Layer 5 of a small transformer language model trained on English Wikipedia (15 layers, counted from 0, width 64).
A neuron's activation on a vector x is squared ReLU(weights . x), where the dot is the dot product.

Input weights of the MLP neurons that the questions are about. A number n stands for n times 0.0015.
n16: 131 172 249 110 179 -30 15 -78 28 20 -153 202 13 62 -29 -297 -118 -169 -123 -6 215 -118 109 -53 53 -89 49 24 -139 24 -112 -179 -67 174 -118 20 247 194 23 -248 71 93 57 47 84 84 -87 -74 -11 104 -67 115 250 11 -198 173 -29 42 -193 -3 -218 8 -127 -130
n28: 70 141 -4 -14 148 49 16 112 3 -102 273 77 79 188 160 33 129 132 116 66 -25 150 161 11 61 -169 32 -262 -173 131 -86 54 -35 -42 -49 2 -45 -1 245 -155 125 132 95 -58 -231 -5 -12 -96 182 223 -84 -74 101 -147 122 19 117 -110 0 -25 64 69 -332 -107
n33: 114 -66 -121 259 -194 120 35 -73 162 -165 115 247 -59 88 -31 -213 185 83 219 -5 -188 294 44 -33 141 19 -177 -185 112 288 122 48 36 196 -68 200 -38 -96 82 -32 17 41 -199 -108 -132 1 -216 148 -99 -217 124 90 49 -9 131 -314 70 -263 -35 151 69 -123 263 -37
n35: 71 214 4 -54 133 -89 -42 99 72 -128 69 8 -46 14 32 125 74 -152 -161 -90 146 30 -22 23 -45 178 -45 -214 -82 -96 121 -56 19 50 16 -49 122 26 -91 219 -129 -95 -344 153 120 9 206 6 309 -81 39 144 176 -3 105 21 173 226 9 -116 0 -87 -78 153
n38: -300 -71 94 148 -7 -261 83 -337 -10 94 18 74 95 -130 74 83 47 -5 -220 93 -15 -192 -93 -60 68 92 49 168 -132 -39 -148 -87 110 -7 186 267 -176 149 -197 -90 127 153 -41 -156 126 71 -19 -6 85 -117 -51 -35 -132 -198 27 178 67 188 -75 146 -141 70 -235 -138
n49: -165 229 110 -312 -286 -8 175 33 278 60 -232 117 46 194 -180 -213 -181 -59 221 -223 -21 125 132 -20 -16 116 -8 213 -91 175 -200 -110 -188 -25 81 -104 -125 -115 269 -35 106 -169 -285 -59 -11 26 30 46 106 -8 223 254 -28 -22 168 -15 26 -129 -20 16 -103 -34 -238 59
n50: 183 242 -254 -326 -11 -26 -118 9 -110 -188 -95 215 8 93 37 -65 -254 -114 -121 -242 78 104 1 -49 368 2 -47 146 -19 -309 -135 134 268 -31 117 93 2 -57 177 125 83 92 -258 -19 269 -85 -226 234 104 46 -64 144 12 -290 107 53 20 -32 -55 -93 -128 -174 -41 -23
n61: 2 -108 -9 -112 81 -76 166 43 -27 -106 -32 101 -136 -87 52 83 191 -145 -60 3 65 13 -87 -74 -20 -58 29 249 -25 138 133 -175 66 231 190 39 -247 -73 -188 -98 -74 82 149 -162 95 72 -78 67 293 38 -43 -58 8 7 125 205 -7 -56 -32 47 32 334 -137 -42
n66: 131 71 52 -102 -56 88 -202 77 30 -85 63 113 -101 -59 132 34 -93 86 73 137 -87 -2 -176 163 253 134 -284 69 164 142 83 133 60 22 -183 -54 25 287 1 -261 -17 90 -8 -89 140 -75 166 132 78 31 73 60 -28 -45 -173 -63 54 88 33 -16 28 10 173 -6
n70: 109 -114 93 -185 -233 98 -4 57 71 -164 -66 270 -2 67 58 131 -87 -120 112 -148 280 7 -48 -92 90 285 -228 -1 89 121 -81 -53 -170 72 6 85 -49 -135 77 28 -243 6 -83 136 -182 96 -32 30 109 -10 6 140 -16 -116 -7 4 89 39 63 68 43 98 81 54
n75: -289 16 16 56 21 192 279 171 206 153 -209 -267 51 -1 43 -30 -77 -100 -76 0 105 258 252 117 148 8 -93 -112 -37 -8 241 317 -97 -10 10 -137 151 -10 11 292 334 115 20 -12 -32 208 -104 112 -68 0 -69 197 136 -192 -103 -80 -161 -149 134 -271 -193 111 217 -56
n89: 96 -136 169 -67 162 -90 -129 93 -40 42 84 11 133 30 53 123 76 -1 -35 -23 -123 164 140 -14 -130 159 -32 352 -3 38 -210 -92 -146 112 -50 -113 31 102 22 57 151 60 82 81 -210 -11 -33 -60 104 169 84 -29 18 -6 186 -303 10 110 -95 -111 -84 -165 -20 116
n102: 131 81 41 40 -255 109 -116 0 212 -285 71 -178 -85 -111 35 -244 69 -223 -4 17 72 -112 -1 95 177 -32 -262 26 118 -20 -405 -87 25 328 -20 -28 177 -153 75 154 186 49 119 8 180 16 51 86 -49 16 -174 -31 -80 -306 -150 50 384 -5 270 128 35 161 -192 -19
n104: 214 20 137 108 -336 192 18 51 145 -76 47 67 -89 25 -67 -29 -166 8 -141 -167 90 -68 -52 -82 133 -97 74 -193 54 160 3 168 176 2 -234 -264 -78 139 7 64 -184 -33 -299 -26 -10 -29 -96 146 152 -96 54 82 55 -335 58 -195 116 -25 -198 -148 91 -34 -56 49
n108: 21 -63 -222 81 -273 12 152 -16 280 -10 0 -188 -54 -161 81 54 176 132 227 -59 -244 111 -41 280 -11 -124 -146 -222 138 175 101 35 38 -115 87 28 -63 -167 1 51 37 27 74 -102 -168 -258 -71 38 -58 139 28 -30 -62 -86 107 56 -106 -87 -96 -177 196 -177 19 -82
n111: 182 -91 -131 149 10 -106 119 -32 -125 -26 39 46 62 9 165 143 97 -131 -57 55 -207 58 -129 51 81 91 -33 -17 -22 -130 9 -210 189 260 81 1 15 32 139 105 -69 107 -30 -195 -17 18 41 -117 18 114 151 21 132 94 100 -60 154 -185 316 94 -94 133 91 -59
n135: 172 -20 9 108 39 71 209 -231 4 -162 -159 -7 -3 113 -31 11 55 28 158 -6 -15 -35 -219 -17 -121 -45 -84 80 76 124 -159 57 144 -197 11 -19 -68 -30 76 157 -17 5 -151 216 -156 -69 177 219 0 -258 -141 203 93 -250 155 -7 -122 -96 237 -38 -65 214 -74 -230
n137: 172 -123 -11 164 -20 -134 -4 -79 -121 113 25 94 32 -116 -65 43 -18 -177 -40 -102 -130 -197 140 21 -62 -160 128 139 137 133 88 -114 -84 10 48 189 25 -27 -65 -227 -44 -21 21 46 -199 167 -181 0 116 -11 106 19 3 -77 123 49 39 -39 -370 -19 -86 -171 -14 172
n138: -178 -4 30 19 5 -275 -224 -42 -121 180 -104 -69 110 -5 -272 -97 8 51 127 -29 179 6 -280 11 27 103 -275 18 56 180 -27 120 203 94 45 191 -17 53 -117 158 150 143 34 -55 96 -252 -135 -146 -19 -150 -213 227 110 -153 110 -120 101 263 71 105 -65 -294 67 115
n143: -19 89 -177 -266 -203 -212 106 -81 18 -117 -61 133 72 88 83 176 -210 95 82 187 100 74 18 110 67 59 -293 -29 210 69 46 -121 -68 271 -32 69 62 -337 253 -63 57 48 -80 15 -68 -91 -131 116 394 68 60 118 -12 -185 140 117 122 24 199 -88 64 27 167 -203
n146: -113 2 -58 -5 143 -46 -77 -8 64 96 -93 121 -160 23 -239 -1 -77 120 177 87 -143 5 -54 58 148 -255 -15 142 -29 -200 217 -61 33 -100 284 169 2 78 188 67 35 171 -178 106 -81 -11 -95 172 -70 -58 16 -148 41 18 -115 58 -1 2 16 -7 119 26 -88 -91
n176: -26 236 -98 -51 -18 2 202 1 148 -169 266 254 -33 42 -72 -178 -15 -66 131 -8 96 -83 -95 -104 50 -23 -133 55 -160 -60 217 167 121 177 -32 -261 94 -61 152 114 124 -105 199 49 -129 -152 210 -21 -21 -131 -48 144 22 -136 80 -69 -129 26 10 -100 -215 197 67 -80
n177: -154 -3 -159 78 92 -116 -91 -12 -105 165 10 92 77 -53 -156 45 -76 125 -292 44 -157 96 146 -35 -31 -25 -178 -8 -68 -54 -2 10 -149 15 -70 -68 -43 -15 -16 220 43 6 66 111 79 -59 55 -172 171 -47 -18 231 -209 -114 -154 43 151 -10 31 61 93 -1 -38 -186
n203: -190 13 54 -204 -18 -205 86 -48 148 -93 107 -86 193 46 282 -102 52 104 -180 126 56 -89 11 56 53 12 -56 107 173 115 286 166 -116 -164 -78 393 -113 83 55 10 21 -90 -26 231 66 23 -101 131 38 83 -107 137 77 122 -127 -221 74 145 42 -32 -165 -32 -142 -95
n207: -48 3 -122 50 104 -71 150 -77 -130 47 -81 33 -69 -41 234 -5 253 -104 151 -15 31 -173 -233 -37 -190 200 -139 18 61 38 27 44 -45 77 112 -118 212 -80 4 -95 -12 178 -111 100 -111 -54 -84 55 -170 87 213 153 163 -2 4 131 82 148 -34 70 94 82 156 -59
n209: 10 284 -66 32 -138 77 44 -111 -100 -102 125 24 -80 -130 -188 -32 85 130 -287 105 83 70 25 27 175 -145 -36 83 3 77 -43 158 -56 -199 -4 91 147 -248 63 -124 -228 -227 -279 81 80 -25 -97 110 -102 -145 -237 36 -192 -148 -6 -476 280 -179 260 -33 -151 -4 -162 -328
n222: -89 38 -53 -60 -82 65 42 186 113 205 -54 -78 -184 56 -74 -241 -79 -83 46 -109 -250 163 18 -4 155 -10 -174 -91 -60 31 -95 39 -70 61 48 -91 -96 -60 253 132 41 24 -128 33 -4 110 -1 -7 -92 4 -131 -38 -109 -145 -188 70 43 27 -85 141 -97 51 268 -63
n240: 17 25 -211 106 12 -48 -103 -24 123 -143 55 -8 -145 -79 -287 -84 44 172 91 -124 -301 62 -47 -169 130 -2 -84 -82 -87 105 213 56 23 -181 89 -167 30 -45 193 -69 -58 189 -167 210 104 60 65 -4 -100 188 21 28 -72 204 6 -47 241 -107 -50 -115 -43 -1 -62 -139
n242: -45 101 -115 -12 204 -132 -74 85 -24 -11 -165 -55 159 -59 72 -77 1 104 122 108 -25 97 87 82 44 211 -77 251 -20 155 -29 -9 -127 217 21 -158 64 88 -1 -9 99 19 -122 -26 -172 98 157 -47 -127 64 163 56 189 -37 68 -64 -223 133 6 -2 -28 22 -135 75
n245: 30 198 -141 -174 129 -262 -288 -38 51 -197 77 60 -33 -35 -12 -32 89 171 26 131 -417 128 -117 -160 85 112 43 -35 19 239 231 145 128 -62 -196 96 -110 87 -103 -53 83 29 101 -2 -288 119 -43 72 -71 29 35 75 119 -19 18 25 -99 5 55 -58 73 272 188 72
n249: 259 -52 -34 -33 -45 65 140 7 -136 -114 44 -36 -170 -58 -125 236 189 -21 -96 -303 -165 60 -222 27 174 -247 59 25 -47 -85 -24 -125 -35 -9 -107 46 41 10 55 68 -166 185 103 -90 57 -79 -69 -35 26 -193 -3 -6 -168 -160 -65 -76 -143 96 149 257 153 21 -178 -193
n250: 200 -128 112 -170 56 -24 21 -96 109 185 52 -160 -167 89 -110 -134 178 -106 -33 -274 103 111 -138 -83 21 90 31 -22 -20 -84 -134 -72 46 29 -207 19 -119 -70 -111 -206 60 91 49 -72 -56 66 -238 187 -4 -128 -95 11 -37 -221 34 212 -60 101 -41 -122 -11 -168 -49 201

Each question shows a token from some text and the vector x that enters the MLP there. A number n stands for n times 0.0084.

"uo": -158 -66 -180 -35 -26 40 78 -74 -90 83 -5 -87 -23 29 -63 -122 -46 204 31 58 141 -28 150 88 -108 75 202 -33 47 -22 -102 -10 81 204 -34 84 426 32 7 41 -94 -147 -59 38 91 -178 191 44 142 -30 -156 -14 31 170 105 102 -258 5 -165 96 216 91 34 76
The neuron with the highest activation: n242

"ture": -21 -188 -162 -4 -82 160 50 -181 -215 49 93 -127 -4 26 69 -62 -90 116 79 52 -95 33 129 -109 -226 151 150 -19 17 -83 -34 103 19 73 -138 79 288 148 18 63 4 -299 30 -21 37 -52 -3 64 77 54 -85 -63 50 124 0 -8 -109 -58 -159 278 230 198 148 20
The neuron with the highest activation: n33

" received": -164 -180 5 -138 -22 12 -16 -256 -144 32 -71 -79 -5 -158 -40 92 -149 153 106 -12 157 -13 78 -208 -153 76 93 -39 187 -5 -204 43 33 86 -44 -29 129 145 281 83 -27 -224 17 12 69 -197 86 16 99 105 -114 -78 39 181 -162 -12 -154 -24 76 144 104 165 108 83
Which three neurons fire most, strongest first? n143, n70, n135

"te": -86 -82 -39 -33 -125 37 169 -160 -250 0 61 -126 -5 80 -101 -125 -133 88 119 -27 -23 8 54 -36 -100 158 248 -14 111 -15 -124 -1 48 190 -72 87 356 160 76 117 13 -134 -51 -45 56 -168 92 23 -13 145 -110 -99 -32 179 31 10 -158 -111 -140 99 240 146 153 56
The neuron with the highest activation: n207

"ora": 106 -95 -100 24 -60 125 43 -117 -77 -8 -15 -126 -114 -98 -6 -23 -88 188 -47 -120 90 10 73 -66 -163 109 379 -10 123 127 -91 22 86 205 -134 148 297 36 60 153 -86 -248 -4 -65 69 -87 175 -63 91 22 9 -109 -129 134 29 32 -183 -87 -90 164 145 94 57 -68
The neuron with the highest activation: n249

" federal": -13 -167 -148 -131 21 119 102 -285 -173 49 66 -167 -2 0 -88 -5 -143 89 109 40 -5 -93 179 -121 -76 166 174 -67 140 -85 -62 118 157 -4 -188 55 189 181 205 86 -86 -236 31 -18 -82 -67 156 -33 58 83 14 -167 124 92 24 161 -64 -72 -3 219 43 59 71 115
The neuron with the highest activation: n111

"s": -2 -18 -69 -23 -31 0 3 -247 -278 -69 45 -143 -48 89 -2 6 -192 141 65 -23 -72 113 82 -5 -225 74 246 -174 125 -57 -48 27 201 55 -120 71 193 183 150 39 -8 -263 61 59 12 -81 97 9 144 -89 -189 -147 100 156 23 34 -118 -1 -140 140 134 134 -60 71
The neuron with the highest activation: n135

"4": -149 -50 -14 -168 14 121 54 -130 -82 -86 111 -92 -20 -33 -37 -95 -139 173 60 108 -6 181 70 -27 -129 127 243 -171 120 -63 -148 13 55 -21 -54 129 321 103 164 -17 -67 -155 97 -161 196 -110 212 75 24 -53 -61 47 21 130 85 1 -18 -28 -58 118 107 213 217 153
The neuron with the highest activation: n66

" level": -94 -234 -89 -192 -108 94 147 -244 -278 65 87 -180 -49 22 -21 -2 -130 125 53 46 23 26 136 -5 -156 33 189 -66 105 -26 -122 126 166 112 -101 158 73 74 31 60 -56 -237 77 -57 108 -72 170 68 124 84 -120 -160 42 140 69 125 3 -31 -114 150 169 158 -18 52
The two highest activations, in order: n61, n38

",": -212 -163 11 -162 25 98 17 -262 -120 69 82 0 -139 -127 70 106 -342 71 26 -53 -25 109 61 -40 -170 -33 193 -64 107 -72 -87 35 68 73 89 15 54 11 68 68 -53 -220 32 -114 153 -158 145 36 70 149 -125 -81 55 165 -91 -115 -182 172 -74 94 194 35 165 -47
The neuron with the highest activation: n177

" elect": -109 -268 -65 -115 11 216 -75 -164 -2 10 -11 -114 69 26 -92 58 -177 184 40 -28 61 -107 98 61 -255 89 151 37 23 -40 -103 37 183 147 -45 84 109 105 187 208 2 -281 -53 -151 -9 -182 45 49 62 30 -75 -72 -24 190 23 192 -92 30 -20 234 -9 159 3 42
The two highest activations, in order: n135, n49

"In": -62 -190 -10 -100 83 96 29 -130 -77 75 60 -40 -73 -126 -58 -5 -182 101 28 -5 38 176 179 -38 -50 26 43 -55 91 -180 -219 242 150 141 67 62 191 71 198 -39 -28 -208 -38 -86 193 -224 178 46 -81 82 112 -61 86 235 -25 70 -221 -64 -91 52 151 89 69 -113
The neuron with the highest activation: n50

" the": -108 -56 -44 -69 -55 86 44 -218 -9 59 113 -74 -42 -13 -172 48 -194 175 -45 -65 18 88 78 -65 -123 -20 158 -93 88 -53 -47 93 141 -23 56 121 108 93 22 60 84 -334 67 -44 -6 -188 183 45 141 44 -59 -183 89 170 -39 88 -135 -46 -88 224 -110 69 385 3
The neuron with the highest activation: n176

" swe": -187 -218 -144 -59 28 93 130 -98 -158 187 113 -119 -105 -94 -82 8 -94 201 -4 -17 156 -139 -24 93 -116 32 49 8 168 -103 -14 175 157 74 -57 -10 241 159 141 108 6 -116 -62 50 26 -82 112 -78 5 -45 -12 -148 7 276 45 73 -111 49 64 21 193 204 59 240
The two highest activations, in order: n207, n146

"\n": -95 -61 -85 -163 -28 146 -79 -320 29 16 -23 -44 -69 -217 -73 64 -201 144 128 -61 60 122 38 -119 -144 69 178 -181 37 -178 -71 101 52 21 124 70 180 25 50 -72 -6 -126 46 38 155 -151 113 86 97 135 -169 -192 -47 198 -15 72 -207 -115 -31 32 193 69 114 89
Which three neurons fire most, strongest first? n108, n146, n240

" |": -133 -205 62 -97 70 114 45 -176 -47 -38 69 -154 -64 -17 -6 53 -225 70 26 -27 53 188 153 -134 -194 208 266 -104 -5 -19 -56 40 -10 -38 51 24 206 99 118 6 -4 -191 -79 -48 96 -167 241 243 146 57 -29 -20 -91 176 34 -103 -2 59 -46 164 16 145 153 127
The neuron with the highest activation: n35

"  ": -223 -138 81 -24 -4 199 -107 -227 17 -46 -107 -114 -137 -37 -111 39 -127 152 -22 2 77 273 170 -72 -61 -76 197 -94 139 -1 -117 142 60 -37 65 5 169 75 147 128 -43 -90 115 -53 107 -98 249 74 23 177 -166 -75 77 263 54 90 -120 -33 -61 117 127 -18 34 75
The neuron with the highest activation: n75

"ly": -235 -37 -49 11 8 -13 86 -190 -79 73 92 -87 -57 15 -30 -29 -145 147 38 -41 -6 85 -79 -7 -168 -25 168 -34 273 -173 -95 -33 72 77 -7 -71 328 72 93 98 38 -211 83 -94 1 -61 163 22 232 14 -210 -105 83 223 -7 -41 -139 -115 -70 135 173 148 140 66
Which three neurons fire most, strongest first? n176, n111, n143

" (": -97 -205 -123 -151 74 65 -62 -194 -159 92 -53 -78 -135 -14 -95 -15 -220 171 -139 -55 80 73 129 -51 -119 126 162 -121 54 -121 -72 10 137 77 6 84 167 103 134 -41 50 -92 -19 -55 77 -159 155 158 118 198 -116 -197 -9 25 90 57 -222 57 35 37 239 136 168 -99
The neuron with the highest activation: n143

"ment": -190 -159 -72 10 -86 84 67 -270 -245 24 131 -106 -43 42 -57 86 -177 17 134 44 -20 28 163 -37 -181 156 162 -95 -28 22 -67 32 132 150 -122 123 118 158 61 103 -35 -236 43 -136 76 -47 121 -73 68 -9 -108 -160 -16 228 -147 -41 23 -151 -17 118 249 62 129 -1
The neuron with the highest activation: n111

" Fly": -30 -168 -200 -100 -51 49 18 -197 -166 80 178 -120 13 92 -25 -11 -134 246 -31 -110 -31 -72 38 -25 -190 22 110 88 119 -29 -86 32 -50 -48 -190 37 233 56 96 89 -135 -100 129 21 55 -98 236 115 68 18 -87 -275 -41 185 49 110 -159 -135 -52 119 105 44 31 240
Which three neurons fire most, strongest first? n249, n137, n89

" by": -170 -122 -24 -98 4 2 -43 -192 30 -76 148 -45 -75 -24 19 107 -255 128 13 -39 56 50 119 -21 -188 19 201 -25 92 -93 -118 178 164 89 -20 31 48 4 232 2 -12 -261 50 27 44 -204 251 35 33 174 -141 -120 8 160 -157 -2 -201 -109 -157 142 -7 69 179 -45
Which neuron fires most, and how strongly? n176, at about 1.6

" night": -126 -263 -84 -193 25 -2 49 -170 -236 139 79 -70 -6 -63 28 -47 -110 105 -52 92 -15 7 199 -98 -116 -48 170 -59 72 -54 -99 174 96 100 -69 178 159 27 -77 2 -143 -248 -54 -81 189 34 141 158 148 18 -98 -37 71 171 62 107 -45 -202 -66 108 176 182 65 43
Which neuron fires most, and how strongly? n61, at about 1.8

"sh": -162 4 -150 24 4 98 -54 -216 -204 220 7 -36 -9 107 -108 -53 -4 134 -42 -60 46 -4 51 0 -192 12 207 9 137 6 -149 94 259 120 -101 81 256 113 38 -55 -61 -271 -106 -85 66 -144 45 -34 82 -114 -185 -259 -11 124 14 -31 -30 14 -144 -74 76 150 112 113
Which three neurons fire most, strongest first? n138, n209, n104

".": -91 -131 5 -73 -78 160 -55 -25 -157 12 202 -147 -112 -50 -14 -28 -223 46 90 -19 112 139 -30 -101 -148 120 281 -331 103 -10 -57 17 134 46 0 85 239 44 17 -20 -156 -161 -111 -59 126 -182 269 116 55 -24 -65 -21 -38 47 75 -58 -77 -36 -100 7 103 120 158 136
The neuron with the highest activation: n104

";": -23 -153 -4 32 191 118 -27 -280 -237 11 50 -37 -168 -135 140 -150 -308 161 46 -30 -41 -1 28 -140 -89 85 165 -122 50 80 -171 90 61 51 89 107 83 75 221 24 -54 -131 70 47 110 -135 222 106 101 78 -115 -108 -32 148 -31 -94 -47 102 -148 -71 132 -46 122 21
The neuron with the highest activation: n66

"ori": 14 -323 -270 43 -61 38 -43 -110 -100 20 -9 -73 -126 49 -44 -117 -77 186 78 -31 100 118 118 -100 -50 148 177 -168 142 56 -75 66 -28 143 -183 182 238 31 160 85 -57 -69 -82 -90 88 -232 15 -67 23 -24 34 -43 -67 277 -46 -67 -50 -52 -119 153 150 139 36 3
Which neuron fires most, and how strongly? n33, at about 12

" lost": -202 -198 -94 -90 21 70 14 -227 -41 -40 1 -56 54 -184 34 -32 -230 98 -30 30 108 -20 142 -211 -122 52 36 -131 184 41 -187 136 134 72 -74 79 76 203 168 22 -151 -236 -3 -3 -31 -101 102 -23 115 113 -142 -70 27 263 -37 -59 -176 -126 60 155 54 96 131 -30
The neuron with the highest activation: n203

" Be": -174 -185 -9 -69 -22 22 38 -81 -208 140 46 -113 74 -28 -109 -7 -177 289 31 -1 54 97 -20 104 -111 -4 83 105 144 -58 -199 88 102 155 -97 112 182 163 90 29 -145 -187 4 21 58 -143 164 54 67 75 -48 -270 132 181 21 -18 -130 22 -61 -33 194 88 23 229
Which three neurons fire most, strongest first? n89, n242, n138

" provincial": -88 -162 -148 -132 -51 73 107 -303 -118 66 106 -164 -28 -11 -35 2 -101 94 93 58 -33 -75 235 -157 -82 67 192 -70 197 -29 -84 137 202 57 -172 89 138 133 130 61 -93 -240 17 -19 3 -60 127 -50 87 69 65 -125 58 104 -39 170 -85 27 -70 257 30 99 124 136
The two highest activations, in order: n245, n137

" in": -227 -120 -73 -138 68 -6 -25 -164 -76 107 31 -152 -47 -55 55 75 -172 115 19 -89 177 202 127 51 -87 24 132 -30 179 -220 -173 115 243 51 -21 10 114 47 147 -23 -9 -179 -20 -67 82 -240 141 81 34 172 -74 -76 6 195 -74 -28 -212 -26 -36 48 75 80 242 -49
The two highest activations, in order: n50, n75

"P": -108 -132 -121 -96 -65 205 -38 -121 -92 105 77 -86 -96 -66 -124 33 -177 125 12 -107 -45 187 27 -30 -191 22 161 -55 50 -68 -286 47 143 91 -91 96 171 -51 161 95 -76 -181 23 -70 15 -221 218 7 -90 -2 -2 -202 6 142 139 227 -35 125 -97 7 212 67 -54 52
The two highest activations, in order: n108, n249

" Commonwealth": -7 -53 -162 -141 27 178 -50 -274 -301 87 84 -174 73 72 33 55 -127 181 57 -73 -55 52 253 -69 -83 199 178 -68 68 -22 -163 112 76 -10 -219 -30 179 67 135 27 -62 -253 136 -18 -14 -11 100 -3 112 55 -56 -122 94 152 -59 126 -55 -8 -42 135 87 66 54 91
The neuron with the highest activation: n28

":": -92 -135 14 -111 64 71 58 -253 -121 19 20 -12 -103 -141 84 52 -343 74 126 40 12 0 105 -28 33 36 195 -9 70 37 -129 22 131 -39 52 40 100 65 145 -72 -56 -215 46 -130 57 -231 291 174 102 172 -40 -156 -18 253 -74 -70 -157 27 -93 -75 106 33 151 0
The neuron with the highest activation: n66

" entry": -150 -262 -104 -30 19 103 53 -288 -203 163 47 -131 -19 54 -17 7 -139 121 98 78 34 -8 -1 -120 -99 67 132 -166 34 -66 -83 118 198 26 -152 43 164 139 147 93 -30 -219 26 111 103 60 199 30 128 85 -156 -74 55 185 104 22 -53 -93 70 192 151 160 63 20
Which neuron fires most, and how strongly? n135, at about 2.2

"\n\n": -130 -78 -69 -167 -76 101 -3 -216 -19 92 24 -171 23 -5 0 42 -262 124 109 -21 54 127 75 -8 -115 8 199 -108 10 -174 -152 161 61 92 76 116 226 -69 108 -6 66 -86 -6 -58 104 -79 212 87 166 104 -195 -94 31 135 1 48 -230 -44 91 30 264 10 242 14
The two highest activations, in order: n143, n75

" Mas": -16 -62 -64 -125 71 121 31 -110 -247 43 -29 -25 -26 1 -53 81 -108 151 -5 -52 44 41 57 25 -211 19 256 102 40 -61 -141 64 43 112 -156 170 345 21 82 44 -74 -287 8 71 30 -196 83 71 6 -8 -54 -251 84 210 37 124 -163 -26 31 -39 258 26 37 96
Which neuron fires most, and how strongly? n89, at about 0.044

" joined": -160 -244 -49 -42 -42 -3 63 -148 20 29 76 10 58 -26 24 72 -211 38 63 41 171 -72 98 -149 -83 85 171 -89 245 -13 -167 133 127 -25 -24 -106 167 47 198 8 -103 -316 15 5 68 -159 104 9 38 95 -211 -88 46 262 -142 -35 -61 -45 39 215 58 138 135 10
The two highest activations, in order: n70, n203

" 52": -162 -96 -62 -155 -106 192 -2 -155 -46 -72 118 -15 64 -50 152 48 -187 219 53 -17 25 94 99 -227 -122 24 203 -129 161 -41 -113 14 62 -24 -23 20 252 124 252 -12 -121 -147 -12 -147 137 -38 265 87 -79 -1 8 -92 -88 143 88 60 -66 2 -104 135 73 121 149 116
The neuron with the highest activation: n66

" as": -157 -162 28 -142 103 136 -17 -205 0 14 13 -25 -75 29 31 58 -200 242 42 -38 112 19 -32 -73 -111 -44 225 -153 60 -53 -172 63 79 115 132 -12 120 11 135 166 -174 -348 95 70 40 -190 74 208 -5 98 -63 -147 42 138 -76 -54 -189 -94 -18 121 -7 96 101 94
Which three neurons fire most, strongest first? n135, n146, n176